Layer 7 of a small transformer language model trained on English Wikipedia (14 layers, counted from 0, width 128).
A neuron's activation on a vector x is SiLU(gate . x) times (in . x), where the dot is the dot product.
The model reads these tokens: " have" " to" " draw" " their" " own" " d" "un" "ge" "on" " m" "aps" " just" " like"

The vector x that enters this layer's MLP at each token. A number n stands for (n - 500) times 0.0074.
0 " have": 674,496,449,512,515,613,533,796,516,509,291,564,498,641,533,611,447,475,233,446,503,24,480,447,469,612,519,558,385,491,432,457,478,476,725,345,430,514,691,316,562,459,562,537,438,522,453,465,536,300,497,460,457,466,600,486,592,535,477,401,474,550,302,626,315,374,448,546,514,703,393,571,649,381,592,521,749,624,480,449,568,537,397,408,469,647,579,722,687,461,462,661,512,517,342,506,537,519,711,247,539,284,436,443,575,626,197,460,517,538,497,486,447,410,555,730,418,458,364,472,526,470,595,364,520,386,469,430
1 " to": 431,514,416,573,469,442,382,678,333,374,424,499,494,805,575,476,388,429,390,660,562,96,376,395,609,377,548,353,625,458,454,481,588,429,579,283,545,591,361,600,547,618,502,479,541,390,412,648,422,324,445,479,346,432,465,736,503,584,436,417,510,576,418,589,487,303,441,484,503,601,466,656,658,592,239,492,655,464,668,336,664,448,555,425,513,602,559,474,682,511,376,686,629,559,474,686,531,448,571,525,627,515,423,497,524,392,383,441,685,654,466,424,574,518,621,554,300,464,290,528,404,563,625,405,575,195,399,476
2 " draw": 455,649,520,662,424,560,479,617,347,415,361,237,474,688,449,668,300,344,290,527,422,147,470,521,396,521,363,316,430,364,185,440,301,548,407,632,373,428,397,368,381,796,624,666,489,575,515,668,483,684,400,125,591,388,404,391,496,495,385,345,502,504,383,645,458,448,207,483,511,349,401,385,356,540,379,374,307,700,613,632,611,484,385,468,533,594,566,563,474,648,444,587,640,476,534,429,499,347,608,614,453,567,579,494,572,375,682,581,213,489,334,503,402,492,460,623,630,376,612,523,438,528,655,490,706,376,531,644
3 " their": 617,606,320,433,400,574,610,608,658,410,370,647,521,878,511,452,273,526,825,656,441,348,506,233,517,447,609,539,477,554,363,500,510,242,514,485,578,671,297,456,320,614,455,627,418,464,637,447,470,553,513,374,570,531,512,572,585,589,403,410,495,410,343,615,309,598,342,436,498,511,519,449,410,709,514,639,376,596,440,593,534,520,367,433,539,544,462,541,638,483,573,538,526,493,460,608,500,409,589,444,500,324,531,573,669,603,635,526,417,530,492,546,408,565,770,592,555,529,420,586,397,522,661,349,436,290,485,629
4 " own": 603,503,418,531,272,761,501,624,432,308,525,586,533,787,437,460,369,541,594,597,451,65,686,412,605,448,444,609,462,552,421,447,450,377,556,610,472,500,366,395,558,586,692,520,467,472,501,378,482,603,443,402,582,587,518,640,429,300,266,496,725,436,518,395,353,829,440,607,507,427,332,435,334,526,434,629,338,599,463,518,547,481,706,417,520,593,486,402,392,715,509,441,593,529,457,376,614,520,491,462,375,344,731,658,521,515,472,463,493,528,512,624,578,422,569,616,547,510,503,581,523,405,562,663,363,349,429,622
5 " d": 669,503,417,664,434,426,377,870,375,370,317,647,483,530,523,508,475,521,356,440,571,224,413,471,510,251,598,546,758,445,517,810,388,318,497,563,321,638,426,453,638,542,766,361,276,535,407,357,583,638,525,251,640,360,264,567,457,527,617,447,551,375,529,637,431,581,372,513,720,510,433,610,485,497,510,416,575,426,682,408,568,461,449,474,565,239,480,536,585,469,444,521,725,281,533,375,597,403,510,473,599,387,484,299,525,645,375,402,714,499,700,564,466,421,352,566,490,412,401,546,631,451,481,604,443,452,386,381
6 "un": 571,640,764,592,725,278,349,554,408,561,436,252,567,478,549,315,734,649,455,510,509,287,366,409,479,536,598,492,486,825,563,665,499,435,416,677,588,534,487,633,478,509,484,300,676,434,364,518,265,578,593,340,490,304,480,652,461,393,431,595,505,511,557,583,339,533,586,439,316,420,543,476,365,561,433,355,418,597,864,527,655,402,662,574,524,391,660,581,310,431,521,879,708,583,561,419,622,413,804,492,538,433,580,520,400,771,456,565,619,408,455,647,254,603,852,443,893,259,538,409,503,195,643,765,313,484,455,440
7 "ge": 539,649,595,456,479,269,431,582,345,478,514,330,547,538,391,318,585,598,234,471,420,200,358,567,490,450,307,460,550,659,587,509,391,485,470,571,599,742,503,684,540,516,508,453,484,401,496,300,642,418,546,578,791,673,444,752,390,686,384,453,398,359,566,434,554,465,430,375,581,481,636,464,363,913,526,310,688,557,767,743,368,436,341,509,290,141,797,677,711,383,601,824,593,479,617,567,655,530,553,872,604,590,518,298,384,425,498,481,278,387,541,619,432,357,590,547,366,550,670,412,590,407,681,350,207,361,555,556
8 "on": 260,679,406,499,558,470,443,549,493,370,658,414,435,518,730,474,631,458,423,514,293,258,500,396,309,356,404,482,468,623,484,399,454,639,409,433,887,646,404,689,328,536,403,455,454,565,490,571,336,212,459,765,765,743,512,694,492,294,464,554,471,505,525,356,575,535,226,449,605,456,436,637,361,660,449,356,506,594,554,733,541,459,588,519,328,426,394,891,447,358,630,590,425,498,385,535,543,707,744,590,450,546,553,589,369,747,590,306,700,448,569,559,514,516,727,383,669,625,552,265,667,374,658,652,316,545,655,752
9 " m": 392,491,361,445,369,408,427,760,615,478,279,582,437,575,490,528,438,595,560,377,369,195,343,558,488,425,550,515,577,627,458,924,629,539,654,219,486,533,494,456,226,588,668,672,488,564,383,494,444,610,631,480,704,428,583,641,284,755,563,592,305,509,420,668,445,521,239,419,738,323,493,745,107,444,582,374,554,612,390,480,564,489,452,398,603,608,504,752,672,656,607,558,480,423,390,445,627,572,438,582,628,563,567,447,503,438,431,580,480,387,404,564,515,520,263,434,436,402,450,528,639,340,526,341,280,437,503,369
10 "aps": 440,495,497,493,613,410,588,593,426,370,301,587,692,618,383,599,356,488,261,617,468,91,256,671,485,642,512,284,497,486,526,357,729,625,486,454,365,394,358,845,492,620,489,362,897,599,435,658,522,674,522,607,534,360,453,523,561,381,732,632,324,601,46,493,549,502,298,281,686,545,660,620,416,448,447,370,382,357,688,602,379,529,555,570,539,603,415,488,476,717,573,529,413,454,633,544,589,574,796,458,437,489,470,522,578,683,655,466,517,518,259,439,648,522,719,555,628,730,647,445,559,410,563,388,338,528,586,635
11 " just": 506,631,523,388,271,442,524,609,250,488,387,346,616,680,539,589,507,498,442,672,433,96,289,401,408,399,502,369,466,350,561,433,314,482,502,389,663,594,482,784,391,511,445,616,491,413,547,375,496,334,469,425,453,413,513,495,589,574,363,476,172,450,369,599,457,414,401,380,606,530,751,481,459,654,401,234,617,290,497,504,501,472,410,468,520,934,605,382,475,654,433,442,558,284,218,438,469,646,535,538,382,465,277,544,555,385,569,224,430,602,445,400,596,516,428,601,709,226,238,563,480,300,603,707,487,401,595,520
12 " like": 305,494,395,629,535,537,578,547,260,428,405,366,544,868,422,540,381,687,642,507,374,27,520,360,481,555,304,452,433,512,505,485,631,383,477,367,521,658,641,515,514,541,450,481,590,659,552,451,542,504,497,615,429,339,554,469,644,450,594,606,561,495,433,579,485,462,363,396,432,426,584,541,589,394,456,509,546,380,517,402,647,585,499,453,548,525,751,794,619,469,398,458,570,454,469,525,722,607,625,500,655,433,453,591,635,560,473,542,647,596,521,328,435,443,587,587,538,616,422,473,476,387,431,443,464,468,464,440

Each question shows the input weights of one neuron of the MLP. A number n stands for (n - 500) times 0.00076.

n147 gate: 552,469,462,487,370,597,474,567,562,639,490,609,455,470,503,458,329,494,579,409,150,494,417,478,435,408,689,494,306,565,685,410,375,393,465,592,634,423,487,254,475,390,707,522,284,462,386,487,456,414,434,702,332,287,565,510,644,562,447,415,629,538,541,377,500,396,490,574,497,423,562,513,687,513,519,386,413,411,294,613,532,427,529,513,674,442,468,617,651,399,678,697,468,442,462,487,481,337,594,506,490,677,438,542,445,714,364,374,596,584,404,633,468,500,435,432,490,468,385,295,696,526,394,618,471,474,519,404
n147 in: 509,374,509,513,465,516,431,388,646,525,368,256,280,642,463,403,405,540,469,522,465,549,312,373,167,565,345,565,370,551,322,373,375,541,777,459,444,403,531,620,559,567,422,469,547,364,503,475,481,488,580,455,424,657,509,544,609,624,387,592,352,259,400,599,513,438,469,626,369,610,392,453,424,592,447,469,519,547,395,478,616,512,587,434,584,547,619,303,506,398,276,503,661,628,556,715,428,597,586,326,408,594,462,434,468,397,585,655,444,500,590,478,506,544,459,585,444,604,509,595,450,578,607,651,535,410,473,453
Which token does this neuron like most? 0 " have"

n359 gate: 507,592,593,377,557,549,676,366,398,496,496,347,434,371,348,385,633,621,466,665,454,670,497,435,352,335,353,500,379,486,715,359,514,496,569,607,610,490,707,535,544,595,531,435,469,360,551,573,490,459,651,687,266,343,290,451,542,591,589,568,618,479,403,606,800,479,754,559,465,559,493,659,626,482,394,338,328,427,411,507,336,558,590,413,603,468,500,606,790,603,490,542,404,493,375,258,430,493,507,607,475,483,479,681,570,479,549,332,615,637,756,486,375,663,440,500,562,640,628,539,389,521,605,543,672,624,382,694
n359 in: 621,564,412,385,608,469,466,509,361,583,340,369,572,452,443,644,465,497,500,628,469,571,514,674,493,633,525,439,534,385,633,633,404,528,456,565,439,586,626,500,656,549,637,384,652,436,574,541,568,442,666,626,303,352,317,455,428,507,330,344,548,596,479,513,680,256,631,465,546,503,406,483,406,266,582,350,535,493,347,729,259,503,527,452,510,330,428,664,807,598,480,566,527,235,359,347,393,452,591,558,430,424,667,493,531,461,396,639,548,716,521,357,414,486,559,517,360,715,390,465,442,479,545,387,680,676,530,775
Its three highest activations, in order, are on tokens 4 " own", 3 " their", 6 "un"

n187 gate: 334,584,409,316,466,500,727,449,574,530,589,503,692,616,458,450,437,530,321,593,487,619,325,497,316,543,462,493,359,327,456,513,516,307,490,497,352,437,523,483,572,336,372,500,397,581,630,384,663,493,614,601,414,537,620,417,609,547,582,422,483,457,470,370,570,503,391,550,648,355,651,398,573,480,572,480,467,645,539,463,341,725,592,470,418,447,526,346,593,321,382,660,431,434,384,673,613,539,537,457,430,527,570,550,550,385,633,627,546,319,602,310,503,761,527,500,369,523,536,577,411,267,656,189,347,382,446,652
n187 in: 536,424,439,595,257,387,468,600,441,598,603,555,494,431,723,484,425,638,697,471,601,557,652,375,467,545,447,663,641,445,385,559,516,425,628,423,350,535,548,298,494,618,420,423,529,525,395,597,503,333,392,530,639,487,669,451,404,520,629,361,649,539,583,383,390,506,381,587,467,394,284,593,403,293,592,359,441,542,290,403,393,573,429,429,347,627,642,591,545,637,468,663,481,577,571,669,597,417,490,497,386,519,523,490,665,613,672,653,655,552,699,612,561,458,474,441,372,354,526,523,297,378,367,662,523,447,519,558
Which token does this neuron like most? 3 " their"

n124 gate: 480,454,560,650,459,696,283,426,483,544,452,594,520,488,601,581,686,660,487,500,727,526,513,543,343,616,323,487,410,493,558,461,359,415,453,720,433,386,513,480,645,561,450,271,551,689,282,537,454,560,467,688,375,679,524,517,396,452,742,388,490,500,550,442,419,480,702,581,634,547,347,393,544,415,696,497,317,674,536,544,574,225,503,669,636,588,544,568,466,662,593,676,510,493,393,605,577,527,537,306,452,507,558,517,564,641,439,436,490,548,744,633,419,513,647,360,437,581,691,616,352,497,540,534,571,390,344,617
n124 in: 445,460,507,531,248,407,497,484,618,732,429,400,459,720,731,617,600,329,628,465,472,413,634,548,594,650,496,503,456,569,332,397,383,490,456,644,654,675,527,556,486,430,435,636,573,348,571,417,517,565,486,493,770,461,362,673,486,392,673,514,607,531,620,421,545,473,359,493,205,276,660,390,625,388,514,302,542,404,490,358,428,520,384,631,469,632,424,458,372,412,404,552,469,672,613,368,534,387,451,312,291,507,556,734,379,436,538,517,414,556,545,442,510,411,601,463,237,393,442,500,411,329,707,423,486,697,530,455
Its three highest activations, in order, are on tokens 6 "un", 4 " own", 9 " m"

n214 gate: 523,529,490,533,547,563,540,446,353,403,684,493,553,402,626,546,487,720,445,587,550,571,510,575,473,467,500,634,228,543,584,522,437,597,664,507,569,563,385,630,611,487,454,251,547,409,565,507,503,313,422,419,344,392,310,563,401,430,452,559,457,497,655,548,487,614,546,513,389,520,490,457,610,359,310,428,500,622,533,413,447,679,280,347,438,614,606,446,706,239,431,500,559,645,612,627,427,404,413,536,634,387,590,341,440,497,520,737,411,259,431,408,464,573,463,641,493,310,233,306,401,628,374,575,573,351,359,507
n214 in: 490,416,553,577,665,570,573,358,465,577,611,468,624,562,658,405,628,591,422,516,622,447,344,346,329,730,457,415,390,551,606,479,478,561,418,405,516,437,481,644,359,674,301,362,497,606,678,284,563,494,538,371,404,578,417,478,453,336,591,569,653,503,459,606,458,606,583,650,354,592,542,358,337,377,547,462,561,525,459,599,595,513,636,513,550,667,674,613,452,444,431,554,346,402,475,538,405,506,619,550,632,328,661,329,695,324,394,317,529,391,506,525,446,639,552,442,563,577,285,429,487,525,490,526,474,393,564,703
On which token does it fire most, and how strongly? 6 "un", at about 0.94

n125 gate: 389,581,697,289,410,469,579,520,630,305,551,313,540,491,452,592,673,357,690,590,466,407,515,655,686,379,446,497,573,426,584,384,365,451,378,366,616,534,619,624,425,475,549,597,509,422,569,423,388,530,485,375,392,607,503,417,558,503,635,464,454,531,329,523,482,476,512,478,303,558,575,482,531,453,558,567,475,546,424,562,691,772,402,432,518,525,543,354,478,397,564,562,600,448,632,692,654,628,631,445,469,491,590,567,448,465,497,382,843,686,515,479,580,442,329,444,396,556,567,388,414,558,522,560,565,509,482,610
n125 in: 521,538,641,629,240,404,432,560,569,461,546,545,363,448,433,548,581,299,509,572,392,532,711,482,437,406,454,482,373,584,563,483,352,407,264,541,642,464,303,671,500,350,447,444,389,491,444,455,427,527,564,361,351,357,512,509,364,587,457,614,506,506,482,665,375,626,655,479,433,580,488,497,449,563,453,535,557,515,512,572,351,532,603,437,515,470,408,467,434,503,441,431,482,542,372,632,443,385,596,677,226,425,458,449,401,439,476,431,536,473,432,312,566,586,464,589,589,686,725,368,452,438,682,518,464,385,500,444
Which token does this neuron like most? 11 " just"

n360 gate: 260,500,388,690,431,466,469,505,537,454,269,455,622,545,439,554,320,418,469,577,371,469,403,686,612,587,553,477,416,635,587,374,491,428,548,443,559,412,472,376,500,500,409,638,486,531,548,659,522,381,424,763,566,395,546,526,508,411,500,324,551,412,602,446,609,301,426,403,683,443,356,534,566,483,590,517,514,449,492,426,546,441,316,611,570,374,582,612,477,536,401,400,393,318,531,503,594,534,416,542,414,414,520,554,574,491,532,552,463,411,497,301,415,327,636,560,528,534,497,497,443,460,683,471,474,413,552,455
n360 in: 395,574,360,693,506,488,405,537,520,369,491,561,578,623,449,399,608,400,673,590,366,322,535,526,409,603,399,368,566,617,353,492,514,381,334,451,621,638,388,605,489,579,563,526,448,568,636,497,317,517,426,515,392,571,561,480,307,401,452,494,410,422,618,326,546,469,494,497,544,616,462,722,453,394,603,451,395,376,326,453,575,363,509,526,397,561,670,509,561,657,331,585,586,575,546,550,474,517,444,480,515,514,561,538,526,441,640,343,428,474,627,477,506,572,567,556,560,450,500,439,286,486,468,746,401,512,592,491
Its two highest activations, in order, are on tokens 12 " like", 8 "on"

n6 gate: 686,451,643,486,510,375,436,429,371,578,535,567,490,587,536,487,636,457,411,459,480,618,392,680,520,480,465,433,346,503,606,406,608,612,336,651,791,604,547,616,606,384,416,330,707,430,318,412,540,319,490,579,483,528,490,391,641,684,407,404,493,557,416,600,459,460,658,304,249,601,404,184,442,397,640,473,374,389,593,412,544,683,621,507,560,626,567,425,493,473,376,520,560,439,722,534,298,420,486,319,561,733,404,423,422,590,446,398,625,497,540,590,483,604,370,634,423,361,544,326,510,647,514,314,385,455,451,419
n6 in: 497,695,473,456,510,534,416,515,592,408,590,655,530,282,336,328,490,263,520,537,486,507,544,470,432,293,441,530,583,599,562,340,463,388,537,631,410,386,410,449,633,582,624,327,293,590,649,598,384,503,510,301,534,531,459,483,201,347,441,474,561,335,751,394,581,274,352,530,620,547,688,339,493,545,463,453,514,708,467,514,524,540,286,581,467,394,487,473,449,596,543,684,523,665,510,361,608,346,596,607,609,557,736,429,412,593,334,582,614,674,617,483,432,476,493,451,426,690,389,346,487,443,446,407,473,593,643,456
Its three highest activations, in order, are on tokens 6 "un", 7 "ge", 12 " like"

n322 gate: 613,631,444,557,370,297,515,511,422,605,546,429,378,393,379,319,634,565,555,686,473,494,447,441,518,380,482,579,315,491,413,532,467,464,624,648,391,541,450,422,547,536,441,638,485,599,544,586,509,553,643,400,575,649,503,497,556,653,466,459,384,391,603,653,530,403,441,548,406,681,416,399,533,406,611,618,470,462,538,685,426,561,653,578,415,596,657,545,512,561,518,326,450,539,669,533,610,583,271,503,242,521,299,461,601,607,365,530,488,602,500,694,444,382,596,471,423,617,373,479,515,379,437,555,602,427,557,450
n322 in: 485,603,491,668,577,476,425,351,537,564,466,437,404,592,606,503,458,470,470,594,698,438,539,333,634,637,463,470,539,543,457,605,491,439,366,419,416,437,416,625,352,570,386,360,461,426,414,476,426,464,494,546,564,485,685,558,500,558,475,559,355,512,575,318,579,577,452,279,506,503,469,446,409,436,723,324,394,458,649,591,370,521,539,576,592,652,596,506,443,568,473,345,774,368,596,494,440,359,503,584,418,678,436,596,358,627,740,624,317,494,557,485,569,482,442,474,275,445,428,634,614,404,503,562,370,438,459,449
Its two highest activations, in order, are on tokens 7 "ge", 11 " just"

n299 gate: 459,450,551,441,295,531,476,597,749,428,563,719,490,260,670,421,500,456,272,476,434,480,428,680,500,517,620,697,612,538,628,437,517,455,585,646,554,486,520,735,577,407,541,415,631,369,520,637,331,666,439,625,562,405,503,603,544,362,549,621,664,514,694,546,562,436,466,600,378,288,347,578,459,538,473,544,421,541,557,441,668,510,500,531,622,662,326,261,428,446,554,428,605,561,456,514,277,337,486,558,870,579,355,606,462,356,386,359,421,493,418,574,586,439,601,563,361,569,381,517,664,286,527,629,538,479,358,449
n299 in: 490,300,732,528,715,472,552,465,552,469,250,472,441,554,655,517,403,534,544,744,357,392,438,610,423,682,468,706,527,570,395,390,462,490,394,411,394,583,452,542,500,651,407,500,688,411,412,396,442,448,463,707,524,397,674,524,603,629,482,619,420,434,376,709,458,514,351,500,451,351,353,424,368,609,572,572,594,493,647,601,826,405,500,524,510,483,396,451,448,691,840,503,517,424,434,674,316,290,440,428,640,535,574,303,444,518,524,479,345,356,490,490,476,531,374,523,421,409,434,532,286,404,434,599,416,362,707,662
Its two highest activations, in order, are on tokens 6 "un", 1 " to"

n159 gate: 510,572,579,416,377,648,436,468,529,639,566,554,414,408,625,471,613,490,400,284,455,522,471,459,270,399,431,563,304,639,380,318,624,445,510,583,529,510,449,545,679,623,312,551,426,453,443,379,582,548,585,591,394,592,333,619,675,516,566,447,353,328,570,362,645,503,494,782,461,452,474,455,700,445,629,563,616,500,352,452,567,617,475,532,367,552,401,364,561,431,405,581,509,414,542,487,471,522,458,586,536,587,497,328,452,690,500,584,736,513,471,487,452,439,302,741,681,378,376,701,650,579,478,474,468,373,559,628
n159 in: 469,547,235,451,332,400,404,418,493,497,472,466,521,367,477,613,410,548,568,555,510,614,644,616,601,493,500,548,568,573,584,593,531,535,439,497,613,239,616,524,655,420,360,459,462,659,422,266,354,599,591,668,535,391,479,368,586,656,638,422,469,219,480,434,590,632,617,521,363,473,437,452,632,479,283,572,358,483,592,434,583,324,449,783,432,597,613,455,690,283,292,354,609,380,510,517,483,493,322,524,615,528,535,483,559,437,341,493,493,469,609,571,414,435,280,354,637,344,425,583,685,575,445,496,503,300,364,188
Its three highest activations, in order, are on tokens 10 "aps", 2 " draw", 3 " their"